Layer 3 of a small transformer language model trained on English Wikipedia (12 layers, counted from 0, width 64).
Take only the direct path to the model's output, skipping the later layers: a vector added to the residual stream pushes a token's score in proportion to its dot product with that token's output vector.

Output vectors of the tokens that the questions are about. A number n stands for (n - 500) times 0.0043.
"out": 430 599 314 509 302 694 524 580 486 562 418 735 670 632 419 723 297 352 471 599 792 320 389 491 606 479 297 156 389 495 661 427 541 647 594 824 242 342 543 308 600 603 396 357 349 349 291 552 597 377 347 415 409 570 154 561 376 433 684 810 530 325 442 322
"ap": 614 525 397 652 319 603 529 799 511 617 489 616 583 628 432 439 523 482 505 683 590 512 505 533 473 538 497 447 534 462 596 461 457 471 589 514 553 600 473 707 433 351 405 121 726 235 275 696 370 574 324 698 393 547 397 636 564 312 514 722 407 589 472 496
" Film": 535 370 135 477 578 512 572 525 490 587 422 372 551 566 403 508 458 572 569 487 694 200 456 516 541 116 518 597 542 495 525 477 585 457 395 382 429 511 325 611 525 538 223 574 377 287 455 581 382 349 374 292 527 344 306 607 444 504 563 811 596 583 857 710
" Award": 476 579 168 549 649 348 641 620 517 459 548 299 397 561 405 572 339 548 611 574 634 206 374 519 496 350 368 456 610 621 597 425 565 382 485 452 530 500 389 632 600 544 296 627 440 342 538 651 444 275 558 404 549 517 430 601 256 496 616 776 636 594 857 491
"cul": 737 513 519 193 522 181 683 608 474 434 409 413 716 532 365 637 609 500 533 519 608 651 489 695 477 304 618 207 574 561 624 449 656 405 472 369 324 266 767 562 476 616 293 250 537 194 311 693 266 424 443 604 668 444 399 519 536 540 558 408 731 437 449 419
"u": 468 382 578 470 398 544 718 325 522 487 525 538 503 685 447 424 535 334 584 417 642 415 511 482 478 629 542 612 474 454 494 532 488 321 477 646 611 538 600 436 539 423 562 171 591 584 461 678 401 398 391 604 585 341 640 625 667 463 375 657 544 446 512 567
"0.0": 556 291 584 326 651 472 694 797 341 569 362 768 584 549 351 809 427 492 598 728 566 378 402 583 468 487 395 536 660 495 578 481 612 535 138 349 473 287 641 462 462 497 569 332 721 561 344 518 390 536 570 622 490 571 386 449 484 552 456 524 514 444 455 695
" district": 595 472 531 395 570 330 379 588 467 645 515 612 550 623 628 592 500 346 536 689 695 218 598 730 496 573 510 332 456 628 612 420 570 560 320 349 464 327 603 541 385 657 510 477 684 350 500 580 285 588 557 623 430 713 671 651 318 383 369 390 455 445 534 636
" species": 565 438 662 166 572 224 625 588 493 735 292 767 603 663 462 567 268 438 822 626 740 490 374 781 595 379 551 378 496 564 510 398 437 586 378 579 430 300 321 504 352 504 606 314 621 423 403 620 417 192 486 470 484 735 440 560 547 481 306 506 748 833 346 744
"posed": 496 594 409 369 440 282 774 357 437 471 374 522 574 436 400 567 188 539 591 539 608 382 368 565 713 574 545 417 606 791 606 720 691 392 352 492 366 610 525 457 543 632 130 323 568 291 530 658 467 526 287 587 589 392 241 619 339 355 568 550 460 491 449 402
"ee": 629 363 91 480 532 697 547 370 470 596 450 525 630 343 521 408 292 453 510 526 527 433 480 512 500 435 279 368 472 355 618 606 520 655 674 543 552 379 529 440 700 468 317 287 685 359 247 692 285 294 299 361 431 643 585 588 389 636 694 585 376 496 535 645
" services": 559 425 363 413 608 555 592 609 447 600 434 529 409 652 518 610 368 340 593 750 662 382 323 724 577 443 458 424 375 705 445 538 472 636 446 398 332 366 674 568 527 525 340 388 640 279 460 520 258 516 591 618 392 621 419 546 367 551 633 678 519 590 490 753
"y": 451 431 670 513 459 426 475 303 527 529 517 575 528 710 437 624 517 519 447 568 745 557 427 419 480 530 464 626 540 631 557 616 446 185 696 444 412 534 633 469 701 361 533 659 356 442 379 578 383 509 323 559 668 514 626 532 316 592 555 436 608 411 444 623
"E": 671 601 391 256 547 559 570 652 457 455 415 423 500 573 549 484 424 378 671 651 518 385 480 490 516 558 383 419 446 349 745 518 472 609 460 604 370 340 451 681 636 453 374 413 363 530 438 553 366 581 371 384 505 673 440 476 432 487 399 675 451 573 634 339
"round": 538 706 388 496 401 333 681 486 430 508 415 570 686 783 630 662 91 579 664 656 849 138 495 557 563 470 657 429 310 560 523 394 581 294 412 408 533 622 558 748 491 531 488 471 730 557 436 573 524 484 150 593 555 649 387 486 336 602 590 441 410 438 550 606
" 0": 505 333 561 468 468 399 637 615 480 691 467 636 419 449 414 673 495 350 510 705 449 626 460 541 556 568 375 486 442 619 458 508 686 423 384 523 569 403 467 519 639 578 495 426 646 636 546 460 444 556 540 483 433 500 489 591 412 591 622 606 439 494 586 572
"î": 652 358 394 508 640 406 601 785 475 606 273 558 712 527 376 500 504 438 570 486 663 428 338 513 540 283 819 469 682 375 761 282 619 233 642 463 441 500 363 451 505 701 321 160 634 536 402 717 348 394 329 384 551 417 556 608 443 491 460 791 699 547 546 674
"ꦒ": 676 259 339 318 591 448 973 720 240 657 257 583 690 649 244 780 279 220 857 801 945 293 269 758 882 199 638 311 516 657 827 251 822 367 230 459 367 190 705 606 767 600 336 368 790 252 327 805 436 338 231 233 343 728 244 856 109 405 654 841 648 837 671 780
"rd": 508 428 490 486 426 389 713 565 468 356 350 693 410 529 390 214 417 419 863 579 719 519 284 434 428 169 504 691 719 538 719 146 835 417 93 388 516 193 735 606 455 430 612 520 478 640 352 561 315 496 481 375 381 724 565 596 457 223 434 678 517 634 406 511
"ð": 727 504 313 487 556 342 511 579 494 404 325 683 574 582 438 779 435 546 663 560 699 441 397 574 509 232 673 273 660 606 754 238 765 269 385 362 541 344 469 663 584 721 516 391 573 500 260 658 390 378 379 393 430 584 530 594 310 438 643 383 637 711 492 359
"day": 361 469 182 518 345 428 723 342 511 475 495 475 436 442 210 510 258 313 535 539 980 471 396 584 681 553 744 230 422 586 476 343 905 623 90 317 291 343 576 601 734 459 577 586 561 461 481 586 596 508 321 351 461 485 593 470 420 306 430 591 571 245 553 623
"lan": 503 238 473 493 370 356 569 519 477 462 647 439 584 455 591 367 462 548 504 466 746 408 353 600 522 341 526 391 546 418 748 452 528 413 590 308 367 517 676 593 462 484 405 446 726 530 405 619 609 490 401 225 545 736 184 543 627 344 547 753 558 586 555 496
" is": 524 402 666 652 673 528 411 586 504 542 349 529 618 463 604 645 548 491 739 500 590 587 347 578 482 548 464 409 409 707 475 561 506 550 470 391 503 437 365 422 615 508 426 298 454 400 522 558 632 351 521 542 439 726 589 490 424 454 534 548 729 667 414 459
"ame": 561 699 591 413 253 601 795 711 484 635 634 562 608 453 463 559 299 384 409 620 761 513 515 516 479 546 336 281 441 444 673 516 456 492 648 757 596 543 425 705 643 606 485 248 626 205 477 662 438 416 380 396 418 720 427 706 570 277 500 832 496 611 519 463
"â": 588 443 433 504 518 325 682 676 502 555 371 592 637 592 304 500 516 345 620 566 696 492 459 518 481 399 666 196 655 466 848 557 507 475 449 345 481 546 349 397 417 545 510 267 394 403 387 654 381 530 310 342 503 555 401 664 403 571 541 825 563 678 489 403
"son": 510 489 310 469 407 524 613 743 500 549 569 408 794 178 387 663 538 413 308 537 513 545 239 583 411 338 525 235 693 486 619 408 682 407 545 436 453 397 549 421 665 521 551 616 448 557 363 672 355 421 672 348 403 349 520 521 328 388 792 413 496 773 481 591
"ry": 416 504 516 680 451 532 564 378 480 325 531 548 707 695 492 409 476 255 743 609 589 492 538 542 335 143 342 379 582 491 631 574 560 425 457 496 387 397 590 610 369 360 584 642 432 541 364 645 325 531 368 373 568 610 451 641 306 609 629 650 648 815 314 522
"ification": 295 397 578 343 522 445 803 663 444 560 284 596 313 384 348 614 517 299 643 540 483 460 548 726 539 583 458 278 500 668 544 223 485 414 230 379 639 555 516 417 574 520 528 625 811 336 491 706 521 348 455 459 422 484 390 620 473 737 564 612 610 487 580 641
"th": 546 633 484 364 416 485 607 631 533 434 562 580 544 461 401 431 318 550 719 453 525 434 458 639 481 385 607 766 591 780 597 554 683 434 439 461 623 280 726 699 648 497 497 598 817 473 446 583 221 646 567 464 582 591 597 435 545 519 594 299 678 504 539 289

Output weights of attention head 0. The head adds the sum of these rows, row i times number i of z. A number n stands for (n - 500) times 0.0013.
o0: 430 488 494 451 459 542 418 439 452 630 664 459 265 460 341 662 435 354 508 657 443 417 541 529 154 808 433 637 706 465 568 400 407 458 451 549 399 490 304 625 601 587 273 511 299 541 478 402 625 826 676 564 411 525 528 571 561 688 648 624 277 473 493 457
o1: 697 775 442 313 531 536 543 365 499 263 411 480 412 553 362 602 552 477 224 563 533 475 501 454 372 588 424 635 546 678 440 355 863 644 574 196 872 477 300 288 426 707 288 699 514 451 625 578 465 320 508 553 394 246 389 468 448 592 686 599 247 516 788 774
o2: 526 477 703 461 517 740 460 463 341 428 719 512 435 483 279 540 431 608 632 660 574 450 681 582 562 676 412 486 603 380 446 612 550 664 465 365 488 378 576 503 750 297 421 484 686 478 304 470 520 568 396 710 334 721 735 436 453 736 413 454 504 424 289 486
o3: 460 476 300 470 587 517 399 830 503 665 518 497 450 528 285 489 616 360 484 582 423 454 786 626 509 398 562 448 728 694 518 465 664 680 334 485 706 695 407 683 430 582 544 438 587 895 524 302 964 552 333 516 473 478 509 371 445 622 556 430 360 555 410 391
o4: 327 533 288 717 554 576 603 770 564 811 646 482 411 553 398 568 636 570 278 664 615 512 364 505 558 591 269 620 864 525 520 351 616 795 564 536 809 475 548 765 871 356 540 741 359 748 482 334 586 650 447 379 682 709 744 653 314 804 475 292 648 381 666 409
o5: 403 411 758 557 435 457 794 584 504 336 568 748 555 467 676 410 747 374 655 564 410 517 390 621 513 699 304 636 467 724 809 444 420 433 413 600 589 741 453 616 347 415 565 685 344 564 483 456 468 561 796 554 611 503 462 510 523 640 294 320 586 321 475 283
o6: 673 590 347 399 564 128 517 688 684 374 460 275 625 496 362 516 711 793 230 357 412 442 564 178 514 412 455 413 587 368 516 490 404 338 610 494 580 450 272 438 631 835 404 571 480 529 418 624 767 517 416 518 496 727 513 505 548 402 425 543 728 359 458 641
o7: 553 308 309 357 283 487 494 583 653 273 511 263 542 426 433 636 238 486 310 290 545 481 509 627 476 481 587 413 577 462 586 476 483 527 424 463 699 629 529 597 463 573 357 662 523 646 584 395 371 490 524 419 570 189 738 351 493 291 471 629 541 531 410 506
o8: 420 783 371 437 495 665 386 568 320 449 720 291 567 432 622 497 666 462 628 368 314 371 516 399 311 483 598 571 321 619 426 562 377 518 649 468 649 488 496 451 623 428 263 350 746 175 470 500 499 526 461 242 397 632 473 674 477 323 429 465 726 408 681 594
o9: 449 602 444 703 352 299 318 675 418 351 398 442 453 517 794 688 432 546 439 594 338 571 563 588 533 442 753 416 259 647 630 475 741 414 352 261 653 423 404 607 450 427 723 578 341 573 638 447 462 358 683 516 714 656 600 724 369 449 205 509 493 716 473 393
o10: 544 528 509 351 508 692 614 635 449 471 412 527 334 440 344 474 349 339 421 499 689 501 278 526 536 337 621 429 557 477 302 340 505 490 437 598 481 583 567 599 653 573 641 597 542 565 424 649 479 450 601 699 317 549 724 343 669 931 607 617 348 675 391 546
o11: 557 489 678 320 558 363 539 714 430 357 400 450 487 475 629 397 392 298 717 690 592 442 405 479 443 454 440 488 673 746 461 543 575 730 598 259 370 581 634 610 546 514 37 538 608 345 640 586 556 516 415 435 379 306 704 533 121 584 479 502 810 464 564 631
o12: 455 468 325 388 289 263 574 188 585 530 537 316 411 656 575 388 672 631 501 612 624 215 625 305 363 629 529 388 486 227 578 467 547 522 575 706 522 649 435 612 614 407 526 650 425 173 510 578 633 314 411 320 500 565 368 542 586 616 232 523 692 648 476 744
o13: 707 357 502 541 703 214 502 549 532 470 570 588 518 614 541 657 589 708 385 584 449 620 560 579 366 483 392 427 474 687 734 515 345 490 585 214 452 640 351 412 768 775 408 375 472 594 557 483 922 347 422 358 530 589 435 644 523 479 337 529 526 629 568 479
o14: 323 660 390 680 645 538 389 441 629 313 384 541 588 777 707 679 553 247 561 313 670 374 308 323 703 565 362 632 338 695 449 444 384 604 327 632 362 616 540 673 703 280 488 365 456 298 304 596 334 390 683 666 485 448 313 231 458 396 392 586 668 376 618 466
o15: 696 464 828 691 623 697 579 539 390 482 704 401 674 582 582 617 498 640 566 626 496 527 424 565 512 373 379 500 645 491 454 443 297 548 650 559 712 518 527 612 577 288 386 701 421 355 452 650 806 393 474 530 366 680 468 502 454 656 516 683 357 536 433 551
o16: 195 644 373 381 450 363 434 345 538 736 537 598 498 457 485 470 676 469 252 515 199 587 587 770 584 682 727 614 767 460 287 296 638 638 554 359 439 347 171 350 452 657 517 295 445 500 606 398 589 284 547 555 469 424 577 423 640 610 475 265 434 253 330 880
o17: 720 678 468 535 622 563 502 648 534 582 479 456 631 720 561 347 359 492 503 527 600 108 311 593 612 501 336 618 526 364 593 579 423 391 462 365 209 296 427 715 469 371 362 460 641 338 385 493 443 451 537 491 593 596 387 386 504 360 644 263 616 451 544 630
o18: 495 514 539 245 359 484 555 338 309 519 485 320 347 449 447 619 572 711 342 673 403 370 505 526 386 674 275 774 463 357 389 562 160 542 351 475 293 380 632 578 614 477 511 464 588 685 636 95 661 813 395 509 620 499 385 564 641 420 446 408 558 465 737 321
o19: 329 460 403 709 433 483 552 468 480 174 416 701 459 469 520 554 272 411 610 660 422 449 682 324 769 401 575 354 567 783 592 458 590 402 282 379 334 606 602 518 566 597 560 320 589 493 591 386 476 585 400 593 735 323 339 710 474 319 314 591 260 422 569 667
o20: 521 424 613 488 618 620 362 412 331 415 540 400 614 276 382 693 471 597 533 446 656 657 473 275 292 605 551 446 843 529 407 550 483 420 369 445 555 532 573 641 528 496 524 535 477 386 584 480 507 488 439 491 633 400 420 750 498 537 452 420 630 357 481 244
o21: 611 617 822 791 358 504 584 648 525 214 590 565 587 657 488 540 617 423 535 423 414 323 834 563 479 665 529 527 544 390 248 587 535 340 399 401 732 341 299 649 497 615 414 655 525 403 536 503 450 453 277 541 484 670 347 407 429 518 503 443 546 616 578 426
o22: 235 404 502 440 457 561 609 515 475 506 704 441 174 462 550 469 393 448 401 530 614 451 586 303 272 533 451 644 434 212 417 698 649 384 609 507 392 583 476 550 488 225 448 736 651 554 576 598 530 587 421 605 369 491 335 638 613 523 475 478 208 551 671 482
o23: 352 573 535 614 594 434 557 432 681 296 314 189 462 678 413 595 313 675 473 278 574 489 482 465 487 411 482 192 579 442 656 444 442 469 432 478 384 614 253 584 283 353 604 397 331 355 529 402 569 478 457 684 509 274 670 388 412 491 548 665 652 680 391 584
o24: 605 375 511 326 714 638 279 458 689 267 446 470 246 413 526 531 221 498 433 378 622 464 778 535 348 520 269 636 705 336 750 491 382 389 599 708 654 660 638 537 576 446 310 376 671 722 487 611 440 600 625 481 525 287 480 373 690 661 302 638 352 583 562 486
o25: 568 701 490 519 266 337 607 248 538 314 317 379 316 570 288 598 287 488 507 369 455 696 499 481 692 474 291 666 560 662 616 349 604 573 405 842 404 682 383 477 396 735 473 506 697 670 693 608 621 608 234 614 642 386 338 631 796 488 728 475 615 546 340 435
o26: 549 503 458 799 425 467 761 339 474 564 400 556 498 431 459 398 543 493 633 495 296 618 377 650 543 554 588 625 586 526 542 315 829 517 354 556 377 649 529 759 409 563 521 630 552 545 460 525 618 289 615 220 726 633 302 494 547 247 480 767 574 733 682 472
o27: 396 427 396 442 799 332 549 526 153 374 222 302 545 569 470 657 610 506 530 411 680 430 519 643 484 549 563 531 471 593 390 497 556 736 499 486 505 517 608 513 521 484 275 429 379 435 765 559 425 510 353 592 632 512 581 336 555 540 425 623 636 604 770 442
o28: 314 539 675 477 655 644 389 518 438 782 453 467 576 515 459 361 797 518 613 595 427 464 804 806 493 490 341 381 603 665 578 395 472 452 297 531 510 489 502 614 606 651 393 328 366 310 383 651 546 416 610 565 357 654 395 879 445 366 431 471 444 545 559 497
o29: 198 606 539 639 553 174 577 311 438 326 602 367 539 501 629 621 624 500 744 438 461 430 664 242 736 278 734 472 562 378 494 464 667 428 605 537 526 468 460 636 540 455 597 357 682 678 287 560 401 562 646 235 603 217 620 553 677 705 638 374 713 411 827 457
o30: 800 417 629 431 562 352 393 375 576 451 321 579 526 527 639 590 283 306 542 295 653 518 484 560 544 424 493 522 492 684 595 512 274 382 523 454 559 709 802 478 348 363 565 299 470 552 459 634 413 815 561 654 593 759 597 511 484 245 359 441 322 577 664 565
o31: 653 425 742 536 333 446 220 520 530 450 646 646 483 563 610 558 445 596 476 460 663 487 355 565 479 600 468 367 558 503 480 700 562 568 429 597 651 513 733 304 570 541 704 575 305 532 339 245 720 571 644 401 477 482 627 519 662 339 381 764 283 661 690 229

Each question shows a token from some text and the vector z that the head gathered there. A number n stands for (n - 500) times 0.0038.

",": 404 703 517 532 598 332 575 493 576 408 480 590 464 476 451 445 689 569 496 481 482 476 497 439 446 445 469 660 479 540 436 434
Which of these tokens does it push down most? "ry"

"s": 507 362 509 458 433 543 558 483 462 496 576 512 514 425 610 484 469 496 500 498 486 511 525 481 554 534 514 539 526 489 584 483
Which of these tokens does it push down most? "son"

"ll": 445 500 505 477 494 558 503 515 506 525 504 546 538 516 537 501 397 493 479 469 543 532 519 519 515 502 485 468 479 472 515 518
Pushed up most: "ry"

"ur": 495 469 491 458 473 550 518 461 436 517 534 549 473 449 577 537 483 497 409 462 472 438 403 495 523 490 483 558 507 456 611 483
Pushed up most: " species"

"fer": 534 548 486 520 571 440 535 549 519 522 485 470 484 430 584 503 425 468 418 509 533 555 454 505 565 460 515 550 547 510 520 542
Which of these tokens does it push down most? " species"

"st": 538 438 508 530 458 511 503 511 411 455 494 458 548 459 543 479 503 498 450 517 477 479 551 552 535 456 436 431 472 422 509 520
Pushed up most: "out"

" ": 565 356 548 624 455 466 541 480 492 549 555 304 428 393 394 397 478 418 397 309 587 464 364 633 412 632 480 383 390 777 271 465
Pushed up most: "son"

"\n": 432 552 524 488 498 588 632 591 444 499 554 570 445 472 611 604 402 492 497 395 526 618 565 524 550 478 493 579 462 490 514 535
Pushed up most: " Award"

"i": 479 359 478 435 488 514 526 524 496 477 435 428 592 454 589 492 404 521 416 558 470 562 504 451 573 504 531 418 567 435 539 555
Pushed up most: "ame"

"l": 538 528 657 437 525 443 262 434 419 559 579 545 589 552 371 393 494 340 572 439 637 654 549 287 483 510 407 427 382 521 297 757
Pushed up most: " 0"

"==": 392 456 505 528 469 443 422 548 550 547 555 419 308 498 484 646 385 538 342 463 363 773 420 456 437 462 630 440 418 513 452 457
Which three tokens does it push up most, strongest first? "ꦒ", "ry", "ð"

"ch": 461 391 491 485 501 488 410 486 408 538 506 467 544 488 536 519 424 436 396 530 520 538 567 481 531 490 507 486 537 442 515 557
Which two tokens does it push up most, strongest first? "ry", "rd"

"e": 451 326 563 548 453 466 362 470 357 468 549 486 512 547 531 573 416 471 387 556 511 599 616 544 518 492 518 413 493 457 437 522
Pushed up most: "ry"

"The": 448 458 527 483 498 533 572 535 469 465 490 501 551 472 623 497 437 495 507 449 522 506 508 472 588 517 498 559 526 438 539 560
Pushed up most: "E"

" P": 497 385 591 493 413 787 557 620 505 490 443 621 543 420 451 423 427 634 582 521 537 634 588 508 571 584 419 423 543 407 663 347
Pushed up most: "th"

" the": 450 435 481 457 498 465 500 514 525 540 438 489 492 452 548 510 427 510 469 537 487 548 514 456 543 523 544 566 576 492 574 522
Pushed up most: "ꦒ"

"to": 455 512 481 503 408 467 534 476 479 428 476 524 486 538 545 500 410 534 511 584 513 501 550 507 520 558 555 514 459 461 547 501
Pushed up most: "posed"

"il": 508 463 498 449 389 484 506 490 520 539 473 511 498 451 511 518 471 462 509 538 521 457 551 480 512 512 484 503 526 463 564 510
Pushed up most: "posed"

" with": 350 609 488 531 500 482 546 519 450 518 524 578 397 418 540 559 516 531 463 480 468 398 550 486 560 420 388 625 495 425 602 447
Pushed up most: " services"

" and": 450 549 503 484 512 430 590 568 522 498 394 481 589 447 549 481 431 395 441 543 542 533 547 497 614 331 517 636 571 554 536 514
Which three tokens does it push up most, strongest first? " Film", " Award", "î"

"ine": 539 412 458 447 406 464 499 484 367 556 541 414 427 376 496 517 503 448 432 435 493 523 521 526 471 498 498 507 529 462 550 520
Which of these tokens does it push down most? " Award"

" for": 548 472 560 395 393 452 410 447 510 445 561 621 353 414 644 675 409 643 479 483 474 460 591 450 496 504 514 499 453 431 460 594
Pushed up most: " services"

"di": 470 385 477 464 465 503 537 474 421 494 483 484 553 537 440 453 468 456 418 461 553 473 457 537 515 542 532 412 511 507 459 537
Which of these tokens does it push down most? " services"

" It": 466 544 530 492 540 520 615 603 420 367 594 465 681 308 721 609 436 583 483 495 419 445 487 491 523 603 525 475 439 338 591 516
Pushed up most: "out"

"d": 443 529 430 431 515 585 566 488 473 508 451 508 566 576 607 448 419 446 358 394 471 494 490 491 507 449 522 488 508 572 498 609
Which of these tokens does it push down most? "0.0"

"ra": 451 525 541 510 459 571 619 552 433 474 505 526 488 509 529 518 448 451 493 413 530 588 544 485 560 501 425 512 460 491 520 527
Pushed up most: "y"

"en": 485 313 547 517 449 661 529 521 479 431 494 626 514 460 458 504 506 620 445 490 467 522 606 534 572 516 474 383 567 418 588 340
Which of these tokens does it push down most? "day"

"k": 498 460 493 500 462 484 505 515 482 507 493 464 533 435 525 499 480 493 420 483 470 531 497 473 548 506 492 483 590 472 553 521
Pushed up most: "ap"

".": 395 428 479 498 495 536 547 466 405 524 578 555 559 489 580 545 446 506 348 413 417 551 485 526 533 455 483 488 421 498 563 523
Which two tokens does it push up most, strongest first? " species", "ry"

" Sa": 472 499 588 561 479 603 531 578 513 539 517 568 488 461 556 506 442 448 485 355 607 490 495 497 567 470 467 549 526 522 494 509
Pushed up most: "th"

"o": 522 434 611 533 375 322 493 415 497 567 576 345 644 515 599 484 442 449 403 600 521 728 462 607 518 554 560 505 364 631 443 439
Pushed up most: "round"

"n": 444 389 514 634 390 482 579 541 469 576 538 368 391 376 286 411 483 405 324 309 566 393 441 623 453 548 467 320 559 658 283 484
Pushed up most: "son"

" la": 421 458 467 536 428 476 533 512 429 482 529 441 514 463 520 367 542 417 380 395 558 535 565 557 620 505 348 482 431 578 531 532
Which two tokens does it push up most, strongest first? "u", "î"

"ke": 451 405 444 523 453 525 476 489 445 519 539 406 470 531 538 436 526 388 415 370 562 482 503 537 579 512 375 424 435 542 492 587
Pushed up most: "u"

"ate": 416 521 444 461 316 536 460 440 583 578 436 627 550 472 578 508 425 539 469 570 408 542 559 495 538 500 526 493 561 509 577 466
Which of these tokens does it push down most? "son"

"day": 560 347 453 509 540 593 483 470 505 715 489 522 491 482 746 335 511 445 330 490 567 392 322 486 450 425 451 454 452 685 505 533
Pushed up most: "ð"

"lo": 514 440 475 461 450 595 533 462 420 539 546 583 427 431 585 531 521 526 400 426 487 455 364 473 527 505 482 524 560 426 591 446
Pushed up most: " species"

" later": 463 569 348 598 490 577 583 467 423 591 460 507 508 518 636 459 425 514 368 463 445 518 383 564 559 494 625 605 554 646 523 545
Which of these tokens does it push down most? "ee"

"ia": 518 493 487 555 479 581 545 501 496 496 466 490 540 485 588 458 455 580 511 470 493 521 553 555 586 519 485 524 480 434 595 509
Pushed up most: "E"

"ed": 429 667 419 605 473 364 420 473 595 583 466 694 493 517 651 488 383 659 367 604 311 671 451 624 444 448 641 688 578 701 582 484
Pushed up most: "ꦒ"